Layer 5 of a small transformer language model trained on English Wikipedia (16 layers, counted from 0, width 128). Numbers have three digits each and are written without spaces.
A neuron's activation on a vector x is SiLU(gate . x) times (in . x), where the dot is the dot product.
The model reads these tokens: "ive" " element" " of" " a" " Title" " V" "II" " claim" "," " which" " me" "ans" " that" " a" " def" "end" "ant" " must" " ra" "ise" " the" " iss" "ue" " pri" "or" " to" " " "ver" "d" "ict" " or" " the"

The vector x that enters this layer's MLP at each token. A number n stands for (n - 500) times 0.0033.
0 "ive": 643332431414520566569480490402483536574512434658458424481587542508355356652566578454397541565560560611473639371561515459530474632598803410635343477516694618586557406416551534582545576557502414550617377579570635486540695579558557447320662445482529440453655688775512516549541392379540566407217697536497550489583430560537497357736415487566538412436429516442457524603344580460572563606450
1 " element": 497337658433421520536388676416491432590371416715409532603546544635448413636616697488348464530553383621382655439436464587374450511581525445682527574425525475530444410443377499648501453541544365535545489401525704546491612521551537441577631473356549453625589490782646307478658434441372335518298619507428602468657484523523551357555417599439544485332554516414439456436401600614627542588374
2 " of": 544412575465478472577493463479379509423569487597494362588552492455459458731459544373521562439478501409684572463547387470603564578525597417560475483442601534483605412327425551602575544518585446563562435509524627494608624603604520444433720415598560409480587490936511394454594516462300510559243604545434646374536500533432541352528417348541551470423483523591439472601470440517598514449511
3 " a": 482506490474588620495494545516391467461462626655499463538465549509436423629598605518489524439535416454585707565476506476396482562480645411644376573473591518473466471474402392500545547556523494486471494287439468470648650664657474525488589521648581641531531450871728437513654489458425478495200596500472528539450484489494518343621445523553511530540384555444497390516438370485513582578499
4 " Title": 526418341502468606453340408531571393591419553708388621503617497558461580525630690482476450520542553498515724453492486491469541608429499483615299554603645570528490548477537450700410515487513493420451586405514688505498616649615573522410614431499581533485604559747598495490516331568393259564387582663396734572585516379461526452616546530552589580448455585430318432612419564534501603526450
5 " V": 527368410506433515573456593416489526494515559792348379646497533417402490500490485609501561490427414419478761533520540514332496700450452400447427465427558697581370436554520438638628440606616560433509579426744584515337613690623481521562657450487537507533583406627456594581507578462370372483306488678430711732519491488428485418542552405520495523514472534494470405484315509539479469449505
6 "II": 421417429441330544468326633462475602489467537776280357471494665461454559434546482400437620504508466553505599386458559602398610686539541223438357491406514445528372462337464604561658348669489414427467481461630667483381669621419531525510789444525578572574573445653441393620483434397444434492155495682415765611500501441381493491464572489509479462532615455457460546434494481557638549646708
7 " claim": 444241565453479578488423667469483474756420556735423505541531668505615534556547771518535455591506343665363636500393480478304450600521489419430383516380537566515439507363500501607584543562592444503617392385460740347362629543521656447440548508570534531553637510694551387545568461594346560697277524756344722233564561507512545337518502578401539521423548426479377375641428530509691641468549
8 ",": 451330598471429673469554545368552564491410502672403553532415508569592478603538502621484521463572473509450636500562463415661414615525561519543476569571561537347581524366571549679648457625575430441469568450481630511658674536512503428529680456573638381453541462900456538538422635465396537514250471563454591502475584492426522401452482593565494472461418480473476393432354375528510605465580
9 " which": 464375428600551592439357681359350525556371470526455554513354610518530429623645596614826519606701483312464637465546431372555597563472484421551468499486587558448493364382478513559748568520574437500593591402577596461644743628343480411507555646447501388566583445795449499516328653512431462569327521552450579523465446564599570312619533523730627411433564478472605385418393416557674486395533
10 " me": 523326517635599595463548616578494404639429567737398521612537577635419551593670650602579559609543496657377637546530455564325545670482559370508511449473588577398432483523482471649616584557532511450536379310479572536461457684517643585467597550499522717659695516731555455352458474453494567590347375562564780466555605491584350333458364630446633402484603510374449374497499330593572628456449
11 "ans": 496539529564501676484705574400295517436502497743506540646570542511408398659516531523525419607596551557447589333736466409493609552469543468452422652478566361431546494511481454509761515596574421506531699616604617327480640672579657724461628531559621488608754443501606561503504520510335549619224704421460737245410672402690552530495725614646609489574559500507424637392334575406674556576434
12 " that": 421405536463594675429316617427398479504312532615419607527363491447487455613677694529754570596632500492479550375523446451508535598465461439510521507421634520430578384343412489552721543493547437543550488508648670484534740600377494452540579497524527403488616510816483449504356678372321452567295375598467533507567497522574632320610567559663611464339455517430522415437356377586691439381538
13 " a": 489518512464613649460491570572346467464436652667499500487475554553476411605655578499563503514546419472496719585537513462439490545438590421609364571462579504458478483486407401456573573582543540468504564377447452465518592688634490533489591548666547668536530454853707472482626504461408471515176593551474525521428485529505493389592435530530563520561404562441536454442404358473516607551493
14 " def": 545355635459606563527471559609574527559492529737474284679643704496451477454573490570499483682556499543477626473612437588299387420562473381308412386572627482410368515460474619457542542565446525611558450340406698511422538666500631527544575469535605547564608552719550504458428437412479446549343498652550656748562605519455523297437484590451656515647507518444479339337310560513726524344616
15 "end": 642511474388542408536355683464454481671480707677549491620580659389486586542614642556544478655643378513503424497561607367257558586639375400532405498493513554574408461548386360472776530516678241425467455633649803478378448479652636553539559495548475362616557596651427442518513505361447603472197448713437589497642425360566619464627519494662517435600427633386418433585392494537762680488415
16 "ant": 496407360465514507589607696446497637435516595603570490648664590403571457655582539567597488736622540480375543333662607535465568512544621389366426592450486615572565561399531400403635515545513403457419607595480662485478650599618763613343598506613773515601605465697479378653463403395626551714297511628475549572621511406553652516712454400506467428580347568568472469559331535431773689650591
17 " must": 568449552521553524421443582501590457667351517830496579523502527587458453561552753515551334492503653378491650427496440549314481616523505392605473504495675510463473278447521436543573491441446357606554596490516613678361668698463623594581513484548474506497674419726611401458409411478294632458305429615592570441594585473676463393398393445443642470410643627418491381470410367563624581509606
18 " ra": 490228536553483519623457575609480441441485594649551435634452652649446521628537743478537463606427467535420727537636476489357490720410544496526501452469632650514591470635425597559415504612565601387600540442510633665291544574407683424533497588526477615696636446615637509518560544509204510669207617470383607623447508560497524339446449441424516391546528341531471323457408461476757445422574
19 "ise": 579466528474510572492369500572628495599263528562491409587525730490489435556607714464416409595401551595525567380527441455382632604489671409564528684601747734552513510628369427587618607575506339572593448634466665496482304590582700507410705508718515429445530536668357522444436464618343531591054460584429481427655474504690582353564471513551546542421384475498555485438463469501667590583474
20 " the": 474485524430571627357493454438445473622480559581514471505477529523491390472533630545594497553482441549508607531510524427432477576405520332502471452506580453547475518439451403570558582583594523562516563428490491442492637711529546528414685451588487507529502482973578510482670491513420447580304494580492583557473537486542588325614462467608511379427418559475507494420487509494513619588425
21 " iss": 460348457374575602513432617529561380450548502731551545525509617456518456489694638433477367596519496522544710438525582467358446482435523425612543511566587553549423442440529546586530465642516498492522518414396676434396651684421648624717501410475527551456544468682567541528588525423444410846324509526457539404473537421424590252572578550419644490583544565502382335467390578564751520418533
22 "ue": 534491498490634540496583504501418376613513701593431496597774522521455370609641718476431389566640520629414573284603538585455503599526546455578340574560649566505506542533545420688643467443534320472607495497594980347568673650629650530437675399505602465555704545685587547430445379413448467571264416577422624569615496404668626473622416587550560578601333426456467323557409496420666645616424
23 " pri": 559398499491480578614443577581399574684500589700532416556516459483375409537585562531503462443548594485454659462648543531360484573405504554467380493497647650500489415399440687501442460539587424495496424251580609458297548664514507557524544529355500658596600476725504416417671552420260518718169503630358511523602466495541493318522306390435581449364528466468475313459507427453774551405432
24 "or": 569465439575522500597276608437493421517418717578342472626632676506548386826544645588568501540600539450364569616609560462486376594577438418648414659589594509475566660634390509504511520491566453337498645466539758461498710442366702405428704446492770257472558600654428550539661378578343459555218444681506438634591593527498693527506531531614599507524562669603571500392269537496718586588502
25 " to": 597455559451506480469500553478536496464438470678507429550578599542487432636576472534608473522440631544619599435523446496471435591458522507613491464457577561405544240446406529536551469513506460522593425507518581543485683644476670419539575394697480452392624438850608508462491531520331732490176444644478461559638515443647589490473526317617667477484482561454509410490297444566683618393556
26 " ": 512370506544503472520548390615611495566548494629501607624564449577481342630679420504523520631520328465491757491581491612363427554448503475537468583416590539533500513505476504545627518641667554546579566495558613489400633638578497477569577475492680549603528473672495530608558520447296694497257417658534549579549635382485596304453411612585591458551500507513371501366333403433712525350556
27 "ver": 431300624448468578613504535548437515602471550525548492701601692532435254847672462526363455466407767422448580660564565359283560547618582410466362513623541669477450460554482613594660524628413437544642453416323649338257481594497609439492688432531557688717761742651577500459510590485524416394307608465518514571491505527611635565495506416501755505381507457633604474583515544483790634470470
28 "d": 533473581401405436599270546635542617480399629666663398651590563599578373920564480481484484564581412411436646482611572517358562482464554379470478483576485617511441571530470345542458357651583470441474477583486625477293605605424445395587664301618540469694710646703388553505585495234450620632370445516447437476514489570546534631462525536516590372599439404562346252577338709628625752484564
29 "ict": 459391405485472505536274649545529519508533513593369597706579665611424366617509608580345586590422627439333552385572380511425444502429606329403321629582527588492668534580625481487513717575488273523509619690353601377427575688441602350510648455509574383374589461723512517359595346528474521601131571722368600438573427514460576349386384581445537501635413480459566526475381541382644573518469
30 " or": 433452566494395550596562656426407394605502494656451513543569695643516418599478618379478513515455593294490643506563405671551487585462587520474623573516445491510416330433417457513669602616505385467538418613409644527396660543517684353477689456539598614625650583815453451452531575484405620552217363644504573649613486574462353500483408572616687583411561500473406455511420415463637605464554
31 " the": 484493525432543628363472457405425488619443530572510483534490542576495403466495596519538526545445450554482612531505531454376496562411548327488454477491572468544457517425455434575553583600564522581519570474478518431471682633549502477407703455587485538522527457978574532486657533457394479552297469592491599511485519475524578349573439492618530396436417525489487490433458482515497603593457

Each question shows the input weights of one neuron of the MLP. A number n stands for (n - 500) times 0.0023.

n57 gate: 522470452465708391626500331500461737691432562550503544407507431614538813586509320423587538497631448471366374564397535414526597360414631485487478407459425705535503557628510395491414667585438481476639477477592462343474564747405500415594483646494669572469253571405481449503532601617430598409556512513523397620518482371609261436665645236450403474606420522616585381466575541426445808389351
n57 in: 560445497446399520725563455604520653588470507529570513643613664273444607545442615557375547503250273416469552668510473367411678708437624471666445580300553490423407473524633671471523679477363685671472612427555442497424599451584477421417684643646352572395366442450348429465393555570567591514415321380514510493503292659611552494432563448653470383388239364608736553371445195536425423442410
Which token does this neuron like most? 21 " iss"

n189 gate: 532585540546364401437661470486424458461452642456449632358407500596492603547531436586516452558556500599478544559539401471440387409598634528400557597492340525431489569626538460330477438511516540480614517574451583610420553595511266547445469568529429578503718554577552586359696549540484474578769459435670597600331490513427513531478407430503657533454549524430563466298344692394443556552497
n189 in: 602589490381642651585534514472685452427429555456449572455445487602394528581370568554392350473378547538293352562611422292470508469353338515364513428274526489607513444562484492409557297420544540386503483467397483616511520630599336417577565549484547608546511458415416522526591418567591583443463508385633627516593667484602624536530545500497584522465543455443513442284351473570349406560540
On which token does it fire most, and how strongly? 2 " of", at about 0.37

n106 gate: 603614437265495306393583663582495528341461560397675619521426589497556480273468495357448592536466500570373516482470337547479561515482645546584547609402508442482561538523456353448488567572497600541508556569532481645617459500505503511635568516589508402492474500531490705475385545408636607440429550708487604406480468515480460493466548555402654424427726480562439482332492553438438456520551
n106 in: 544497704686396325605345404553641373652604492479497613576492554522465411469382541568596332311538781514472494478441571558594524541508489418575463472404476428568460597541439562526427437565545655418579523500445459355486417591470460355452463572624529364611492421451444473578511533624554432552660455572527683406635357543609487381522328579495596583396621465505349591508408591424421576511424
On which token does it fire most, and how strongly? 3 " a", at about 0.22

n210 gate: 437667385454575589399562650378587480433533522695539422507386336433464345387595510464629464677517583447470627513490586776513474644395524600559843640545435355323393621457733375446525513598577566327743469483345670576439507510464455547435441523493513474355503567608471400535575439520484440744655229557354480546358538312407557686483614474327542406789590467533435539383490347490357611494447
n210 in: 494397569597439456706326521551467433500612460531544512579572423491645582564395600506403541413420627606596479354359518491479497469573452525613344603414471617667497672332497526449412627576617383580689524745455320400636577577512567512381543631445417443573530565613284482421634314483597619473534551593568456552483570526429452494437512329540451467316485512479233239553374517443483643557368
On which three tokens does it fire most, strongest first? 16 "ant", 30 " or", 28 "d"

n304 gate: 641515577563320470503425295438454318520609535462566491319546618322574439503445385467479476637524457440531322605450500355467562577479478506331520441400571620473385655413433446532387518378509371534235278308419403322658547638470583601491570500423391468190564506441571594618455402521476506564538401466449410491468640497538540420573435617555453641442666432485761350414457476390543381442273
n304 in: 535585353439342468437543378369465617322561552349415500550503435588478625313276586580494566513404589580454460443385427572184631621759611482569613339453469662421303509424545655623546529415722427727464450320570613631556580503431406490572513632349472366476358598415662603494386487509551347568419313500324586531363340409614604342455415580586547471593599450442365531558467528525509389466516
Which token does this neuron like most? 28 "d"

n142 gate: 513533482430681503553635493516336613580612457599519312354529464461531399421540503247593396699359546618507533414385573510342559340582402518434506520438615581589403582172564525390460519535401497569454619618470391465602390403393632425547667500494578568384348629409606670652541419692430472500509353435452328487445663347707708567442544553401581370555696579570249522509611566586442690457376
n142 in: 363608370433823410494384437598548443482449574565646560487464428288525693480485414561462424424522445337471550427303583561568534409769630410705531523351291324586531535516510471583540567560311650566659434493531661465516443557671509405516480574377609494315581417699516359671361692434671393577565558412561570557500624506478466536568468506481703636532320346516424431494493337500509487485776
Which token does this neuron like most? 21 " iss"

n124 gate: 413494447466474472605490325625456491533626300315562439545462582446451461468365428591381640503437542732702604488598287500544451337478478405583491377698482577460525338522475621422467676636549525506555435497470497415584497379453429542657536459423460631426414485512479727488286500531484470592476268309469450503339675531321668259468370324439546557393387540632599271434382417470596522373634
n124 in: 322435549497444532460339435515361440436619431483477393503450540509438478595423465578405603731552447607600491620615460518465447388389435421489647337651565652623523329773436546511356589571559517465521524580475463526518566416514486556636566584378562691478322522540368685492281465526491414564506447491474477446440620627461530265270443483475556564500512497546622559547288353555641429389617
Which token does this neuron like most? 14 " def"

n146 gate: 425620509503461572281611523471516503636623718451475636484554570164491419506524516440399559575676464572410549531503415366643555348562365346590554597298472372360438397516570397648431755543439660465477418445623537456380312313609429452546503497584276497365663276531451437578534577426562500503607406586367481537413246429619578374497469506424558682446468478453627515332471571358618569515494
n146 in: 618453572485550379530557553503543518477524523485533598547475265658416538513488518634260683338457497527577437575586424419537657569521330603509526437488464383494351289548583584372608606623538606520478409497457614266541592490602518379419666485626699364311411503503580561517488611216584497595349345571342658443578310518471497538386635524509562475463534512238473450364519578351380497608539
On which token does it fire most, and how strongly? 15 "end", at about 0.68

n178 gate: 445686389327428459355630336542608609425500528600533638573526476470522705626472489633563518617474309445349290617558541193440554367387462354409500767457677365445431672758448691365535511507514570369592580508401251463435620542427547590554438791562597554429785560482284585511507568693705486273586557661682578460546518714743313682422515475443587665667615246389398446507564554479284387589566
n178 in: 277632559401520451532691534358450464510530615452605458353460485540542231520510771457705546653563592503668544448455503296517448625800433444627399459638390550507309582467440477471475457399369543577169466409538436457680410455676481305775593410412432384599651497461539271591572429575608399370683579500500520481255509600650509390577607586532436393550391584576558371513503536433601477548510
Which token does this neuron like most? 26 " "

n147 gate: 421334301553537595545234541439557656484364541252533671353567463396681711405317609467701454467464627599537660399278559398480683737526510649678408388513394577422445471457374641437566447487541487614510650483632359609503686637445519540539562344558638462595453544503375493462500477727637478540574462483688520532585453461350431453447584621611545674596682656566523545381621646481354588529382
n147 in: 589317229488433269485503442354554547534461526414488573300551575630404551500568533509565638582556548583609255359552358478386517489600294534605420270451361738418491365414563500534454518544586456483521383366415522372616662571406439588462544533736494584366575691532439405574453403515497474467543451621583533637554416503526497494569436537529422636491479579562342569579573643443372327349488
Which token does this neuron like most? 4 " Title"

n295 gate: 442493463468677419503423400480552689500611475585606440342526539579385637373394558481568420458701531425553493622519523483405623531513388546407531460437516401657478539484356658612456675436519471339456329500775677409423639622407627636653561467704623664424165531423630789509446596615535376621623746559689383459605512589563435546389554613356370638666503541422494642494556379590522522447481
n295 in: 455573524509579571447621432611575416514615618619639514355497566515407527424462529566651396627540497554701565622514574506506506481582381489525418550564363396593424537321621483514445386601525318497385462421557717406497605652390402710556386598576519406491468541486531480456404625500511404632608505529617394506660549581453505457428528597412650517500635203469654444650494691637407607412670
Which token does this neuron like most? 21 " iss"

n202 gate: 420477654513467519591424695474584364475429478364576594434578434604601248530611596776612551446314426333327460570403494575468659518414588548405522517547491477554487598375448513432571516607615624419460636753616431388447373624535456484399493271654328441593640543371322558405696686333605405474478491445590333292607500622543405667461532394426741526564577557394339622442513566441531503380560
n202 in: 521466563440406461530534428590414345334457488412548702641595545583402439466546455652400524258606529536645494530571551652509408506350491483539413544512550537680426536452601226520648533458529389602459732506497542494534487601539506617497617534667340527614626573473435324439563608342608538512361573423409455589362466583277364629472548559485630408448658411461494571471648441404474323689785
On which three tokens does it fire most, strongest first? 28 "d", 27 "ver", 30 " or"

n255 gate: 612450571566393460528426649518392747445370644609449528509319385585551597361539411679514654469601486506556625537447422485587447598377653467571384586584520509480537440603633380652395500423455474619554440275407577434530455398517622576585283581681334503478450600301517448519705614560654724538567456629572396497571437449559423525462438489500517380523506560555511458541468542639533340619497
n255 in: 391247525364527403582614435680392482573479407341562503511630505495526450600482550387330378396484520408545573487579466561566602418573508589487540395449485620477469324268360401495613552572591555593365467422642480395538739459495441628472429600415587485494380513407528455468358540392427500410439470436518531454465468474475543443413368475692628503521537482419552403512583485576369417533440
Which token does this neuron like most? 24 "or"

n36 gate: 658527579688500519490480614450497212394523450716497417547401319793675429493553435377474404638500391724556627571415510448569547448503239668551432711424437569372449365390454490559662571407553458515540628703454406568297626361401694622436398526548411475542457553353354467577369477452490773418393687605471464264515429513557553565346567475616582523695484506393586472457589497478503516435442
n36 in: 692416521673493658602608559600468413445313689689566624686487412616593654516442604513446481450509479718442471459565374520366482488434561589407573760389555577341515441522541274564476402456558456654418474652349632506523467651453537423537513497348472488524532488372463427548481596581497473452561688510497513165596557277524494596321360353564374593427478304620609340452506317479579344555578
On which three tokens does it fire most, strongest first? 11 "ans", 17 " must", 7 " claim"

n116 gate: 416355497334500380479156427714339402350354449599461233339410348489288531496323666621447636510341463433532654521441564538686338687409468747601449639469459496535639465320607479408537394559527373526606416573568227387453637674542392482347463557632669369496396531148376397662346626594496537443376408345592249375473460438497690517443612486534573529479344514486413459453442517520347511548451
n116 in: 536568489254209437494484329398600381613521320706542432469598525381535422540624455669578467699506639350610413336447320452491435466435475421651457491339365528426426536587334491382411482616608650413484668337575352479278415531327665525429383546642597553490576517515500524408366576479524491521567561378551518506523480406445500434591565392485544527461603334494677594305521482483529464428419
On which token does it fire most, and how strongly? 22 "ue", at about 0.44

n107 gate: 274610693594506371376546351387367475488525485473578519425586471381447491432594664541220453481346509516461536566466541490560549622444545542624476506368337455456549484572490538621506557326381760680422611529605672670597319592198497567568338494333552439598404467481561453524643561652525422414408491542563424522578404429619515461707655524533288551778487469604546485557429512248579531491463
n107 in: 491488577427570447494631564485376514658432452602529414384428440518503447533508585559350459587591415321479442442457538434420497506404545506315559512420466703506627587480707491384401515512344588585372597422368447365458734405308264620621562467402583623516530381532575512718416512425509407541434421402544612382447478572554463586732520608489403485642494448553520531618452154466486474675430
On which token does it fire most, and how strongly? 25 " to", at about 0.37

n190 gate: 443418497580572507556376552575672629641480445645427605535561332571415590176551346413597642546493433470476379414435470753409719383411367667556497479409301582662431315547318457413583423497578413541600469510631432600569458458579490312566507591336546617496459445573464567053457636546450574574471638524419333569500608556481708379493503370552461510480735586587464617462548211436468533484364
n190 in: 576487332432421565569608544440630518603525426625302744443428403431430535430479525546706692445506500623453417436470347395677497596397563610564509332335473472518539667620460503379630752367684476512475388525518484398535497622692563503606645435421566243368544530312494497471686569585439577683551485469364386567471512413423532447624433470524335562420472579494406386309462497607485363503302
On which two tokens does it fire most, strongest first? 27 "ver", 28 "d"

n65 gate: 560538528399497476444524604638314347532352306708383503375387425644441603493535631577601407414718506594428573587533671507798536360331572424345606476542654568527609470580483437445400416570510460591594476583474468611497658405334671671563387663345549415446599607523530493490251527629393452453690536503561352517570459543754327510422454695503782527672490497342331565353620513717364533497387
n65 in: 394327614524650583329589497536548558403583389434565604567428514337453673485418589610500599570695472559554570347595409453431540329480434525465392369526514410380552465482554488554622636596388556373479463539627449343555661571383407470578484560465558543665314571450436619458421596538292384431437554578530541334340433491377435522530622448451540407509369404773538310486397474432531553580796
Which token does this neuron like most? 9 " which"

n192 gate: 613513561374379432494584584630529564294480547572584500419464521672468600520422341428510368609412516383517550565589497555585408230574593555487466366620322454378618477218709648431525546567453471454581527520581451425397548669262487328474541549388560459483395309644747568466638563548539786418791562460601562452345383481598519522503388553600681566343516567435599434559510608428313574303545
n192 in: 369459605418561457603412337412387451288398414538582497486510571406568541493509651579411357428302680586560633605359612577467346422448480398510721775385619617503497526572334595462304536471494559408575558514280345484652348651578429520251465214558388542408463509500471662469425584500441418500561491533388526345365509339446387422407581586455641523421460458599516644268426700418652748608569
Which token does this neuron like most? 15 "end"

n236 gate: 515557655556500615406577551449516650622519440587201497439396520424610399427488497494711331537534354630491490497358249450516551585488668532595545487422524560565445374605790583548563466518413500512529539443613533683293610293432509326594659369546346533447522497488500578533543459625598554253618342242472481534488588470458420482478521491521591689279534582624628346544310494425518577545577
n236 in: 338463553607537645366604347597377433566446506554221500629352478425515398537452651447559345424669378491485402397460462437539630545271684592631600580566422491462424485527613373452483444550411577592402362327542691393381637324468503606567655335445376612408452503444503482449702521442544622536483320422533432684404528558451432618548626477540488608512414430414684561542479520432563474383626
On which token does it fire most, and how strongly? 12 " that", at about 0.5

n182 gate: 506446645666151565564554449481689488568577723369518630325450497491364583595485482614574369610559559509557500433554586447376425506652384393539441554470548585585431534347512650462627491506449423500653510522573530389446387320375539754530703525700485662421637556464497571556418387679503462404671266366423426521547596443416482518428564384429554484287565624401603569588365464435497512660592
n182 in: 598448503506552372450442623482608568523407509411606485568409508600301580433454589557467324465378588375436414364488553595569451593424533377553529629396483609323418541420368568406337315509589494547355411436406647518586456444606558627538506635497401448621482346573288655554494334497358452545575632313300542637542441497465665590686292474442410678479431421536509512214549456517429418546409
Which token does this neuron like most? 19 "ise"

n251 gate: 442620512358416500446473363434428417696402363544506475611336476454732494393562513672396567660555544571649564400459326597379513457433724524551407550434576553423675680765572307550360685516466416676463436467568337591513429368558490583541632552736509424535602388206456507389612579532410624562390553520714506487611322478500565482556589600456399648376510608438605724469477529643460609562314
n251 in: 571463666476614640544531580479461724402641647275571600395470439473300417660451416482691674349605483572387355550555461414377491619686491444456615537468480555506397606363527467506471485415520577458543568567463439497546447696429400485365434464582459581433361483556445425506311242615387371536634474312374560485486517480474586426485568517650471464521500385515415413625360365540661645644693
On which token does it fire most, and how strongly? 30 " or", at about 0.35

n257 gate: 559397494377624409390512451569666320429527503432319356405509495608604554521610591544544608468521545694332500485540664509432463478401473464599573464574667419436335704653459485534364482471343453607500369606537311700430682371395506611451481592648520532386554593709328444534401602512567410518489441425373494454444656615494452324426581260403486620654592471571500454452371532506571450531541
n257 in: 388497517663583580663475414448551567486515483397638488436401395394363267448420435485479518529476565402591482479370388317542540576614452522588437476396396612532529389704431468548440565304549456420479383430426421290585643454450631430552432473570567537468575426506752342438509584395644409578670497584601402410556452250420633264572494598514309449458551535545369286537503555534489573685509
Which token does this neuron like most? 21 " iss"

n70 gate: 446514308490371585397461420531466477741435510431561533332466326655440390664497354520679477416344578673611595524513622489780599436550272772570445524408672707638593433476589483585529476537487493513567461406403460439458447472523527597756443288667437523544307617530550452393185500500604597541500542414435659630345751543428351638699507411405560665500449540551530480552459354327292480402473
n70 in: 384412668534652408618506338390497579473503417286579431436603345453691453643577537435402409512518494574456643527518571408426422503327303657436391687476503588311491622555441457391497466454512414437481567509435589786424316285467588506548558590585545539352422547700482556465257566343503574537476485488451706545494649428411479523600358557443497597432645458583742572474572524349479491266515
Which token does this neuron like most? 6 "II"

n258 gate: 497372428494530439333278483598523472509388509497389550666357411477566537355571407587471535411378657474314675579634407579568666455168510584576543414637563386620469468337400386623328385753531497428325427559531555529428527363386443444469299484484575481401455395683628474625535458491697472458497429520513545440503291487494399482406585280494306315371744588558594597613562381355537608537487
n258 in: 565385402530520325299325545503448640461642521458508591562445508567484427430484650492418500505454571549519396432402546474539479358527450377401531514396524561422390527437508486510437391546357438518280565377417558691438340489508347417369454423433583611690470469637383453552524439503427524442367434253574655656430366529444409508464452500458527439371514315497519460510614479500642281466608
On which token does it fire most, and how strongly? 6 "II", at about 1

n74 gate: 532522457532379496549595460667864392650550630254366458368410447302409361544544613567489342668482575543439478609569433511489503376528713507559582515776604496630583542299268584684592695343558437381507423489568500656453630456672510507559504532326517621276335510441445564426521496587511327468414408504337518604470503264641422810428469236332362446429518437475364307399424316347534511381626
n74 in: 427638491564378391418546685346297588423648386571405616387513506357434365592405558558526535570379307468490520519357465387371422479509536437450469253481628520573456335685523563555212532333596478428460288316534719606579416497465622572666403271362413503531464540497472365454506380469342647616516365341529420428488370434534448627506446426383413331423417343580365519369366368469568437669617
On which token does it fire most, and how strongly? 23 " pri", at about 1

n167 gate: 467448548458605440668732574537437657549413532506452418308485514692547595497276596512479506402572457632332395542629419366449406514447457599603621435410614433548556562381515241347399611692497419419376466503632368527398604556518506323559635418394515547503378405550667593609417692544414374343564408625473569509557489612509268642397506477410614485392491509488538497623314491581353479517592
n167 in: 344533634400393535665711512627530383645547363369430335561503349659526545594273553518476293497609472423587436538615562503384460522275560486535469497466442515523607442671574400554528465453591459622497580397568500530594559528395349584651401381433535302554377401599713479452351494459532475574514531575725435593565595685489376407515576451491558563524491607607538638666554541571466482585310
On which three tokens does it fire most, strongest first? 19 "ise", 15 "end", 16 "ant"

n12 gate: 617535500463580483457465500438507364452227736565413516152568293585593584420213581372500583600473403386383378583415534500436562478573476459576397576543372486410503483410439714426652231464539507569517510479340460308441609630294596575579623680328579474327401510440487460628537298421677523547490387469581436371503589306523558771582629497237546421524655467581431461378534658523577577613557
n12 in: 682378624561358466428443695691460497556423647577482701339547551385539380349541424564622276388439438384307361506411500477414446486430506454365597456446473512548596400412635637350289457645444567509519674393576703509478420306500578394458458481464569464503531532434446439456506425497658509528396406463592439668273517566429643332577497450657491494488518620613473446590372671753523512359485
Which token does this neuron like most? 24 "or"

n114 gate: 523517561542540559219466372367687609250624497443474532355474573632414481386341663559373371603588453366533685565481432389497373414545775678478613540326481235471708706542625390491447712767525393403439497520410587510500459442494407616388500477548328402437394353577376585571407387391490684536684469536510448484581435522566581497602381560503395467464487442474506351376497596375284510487594
n114 in: 521510430306392401751586382446435573541457503479476397529638437497682592567423556423608439442389503448538567577692500309360714462518465526585453525653563393653509509377444476476491608336563721422497481614394487432735616381451648406539351410630473332421606494479705509662497531412476524525374506362621611451570456452581574644503421422551611547568351412333403620565771633340571524583659
Which token does this neuron like most? 10 " me"

n240 gate: 468533585407590368497623517583370770611490584391513453597624524320367577444531558581555475427465519539589503391663628308646418509567431503421559573306412516679497580478400590515645455357416577464636497312448486365841628530414588392655351578392641525400435525300516448546646248624605407532434395611561526573518592550578534442422471531179415523296316510535380390525342472568317513478404
n240 in: 379456420359463523539382301688470481374546528456500343480656570457761516537381510533579474652520654533290470559538680486672414364490517599339403436420366493506391639663437445321462408400506425377514602641456546700591469654260452647580534414603689462402659406577631674450260617484627428500420610553536464477500519429525519516381664456585586420618424542602423691385660301550582448226373
Which token does this neuron like most? 16 "ant"

n213 gate: 658270585374463319457366422374551422628623591409453241489346480636507517705372493388453546486330746500603627285570590539533341469643334572411542582451412618615454471698478636510351713475535561473661582526379450471630519334504379692482451434827602598589379747532303660486243408443536607485426392221475569372345438624451445469686500567486370625478602688337443574428592315364285457556425
n213 in: 593503552378666445418563367404572513574646606484577538440579386520541534829364497280416627411400648545615567567528558294490553439439155442329537563509497562433418510513562439444420458557500468542237697391448469519454490534612551457604422419563695585510418568716443600497411395481644676724387581336516532563451280484491374506523430431528403441380620452497671632479579443525206688577602
Which token does this neuron like most? 12 " that"

n242 gate: 667686700364614402456484467393497322552599476619500652300468406465441479510695538402484594447747509611464435503407585676369367614563435455512670497528584655415531437592471601518418573462589333420520329454560544364796523454525453487475580410397466460459410604566614325582509709472340303468639457516402601403593416453558518647580640390396617458465411516459459627627729447549567302707553
n242 in: 470487685576535457329421595538494657597392512527479596589603466481654394528394469460482542727619538616444497576390534575515377315542506523410353522366404590497569394375445588453462629766512741414402522434664392561661529363406434519783641605395413577447519485449518359424491628521467529491575556556733463286404509605619415325577361639438608500448457461678596470503534527653591518609609
On which two tokens does it fire most, strongest first? 1 " element", 12 " that"

n92 gate: 651445357484660424689507546604369544485465436476519478405583423413637612659373563623516715397459552592616379356368383689532398536566484345475464562515444632497401478311487475415421494488454484627458477344584385620542731760519491529460351497441626485622346579512469617590394616687544391232232467401456449391449428466552488599276528375378497429525278516415382540563352410412624538618393
n92 in: 550540452351448590412703529595630428476593641655414591360457411343459435723446542562483406622393597385497419531525621494554478707380457466519505494522629591514591611528353472478462444425560536450358410587489428337555456497511359500365403650652393669482395559566456255521589471450517522545503389383562497566479537453544449449423644511546615563556689569444553689529554688449603369424369
On which token does it fire most, and how strongly? 3 " a", at about 0.24

n305 gate: 551687617468566599259401582729481333699343233395560188391584571510650524503567548324519544579274396302532510566425678412545469479544438479566509477435450477484606573402455513671635465390472418548349434500448456545438550636550528640378383397497466478544481733613460692470324419516601512481537396380484411556282428369488381527474550630537596254458554331554628547515545491537393396491573
n305 in: 397406514650457497413433433606411657466544349574392448641512566455721639454423530278680637480205440470605430737379753377479586561377374483485557424560563488488413708423613412568424438413477356522540463473466547456515324466444755639500382476436460506513515531500529610449480554506632415685489554374426541509503562601537384506590509520554581383610592343393631465570575639477585453500573
Which token does this neuron like most? 26 " "

n273 gate: 565503412472480443575556471665383441644596519432716561444466316480581568654459489506486444634390467506463480416453489527469511735556624545433421652489497497511436564396457517381579373525350477532377433503424427568480645364701519275503607363478635445433643437531472540462542454511500649446712481319418627322535476719500416597529497475443630500489517517477667588651488592590497612386693
n273 in: 446450543310550608458476418582466469574491538291393656465509696439578290477576466511636402511600473554465576650456619403466314530463630596562560532506406587630573441554489412388424514517404525463485612482611369514515458622514416277550390557452511486683457546570547471343351682629387380457497399494489415570335449712676535514701514426481339494451503497352494550484271472516593475574418
On which three tokens does it fire most, strongest first? 6 "II", 27 "ver", 14 " def"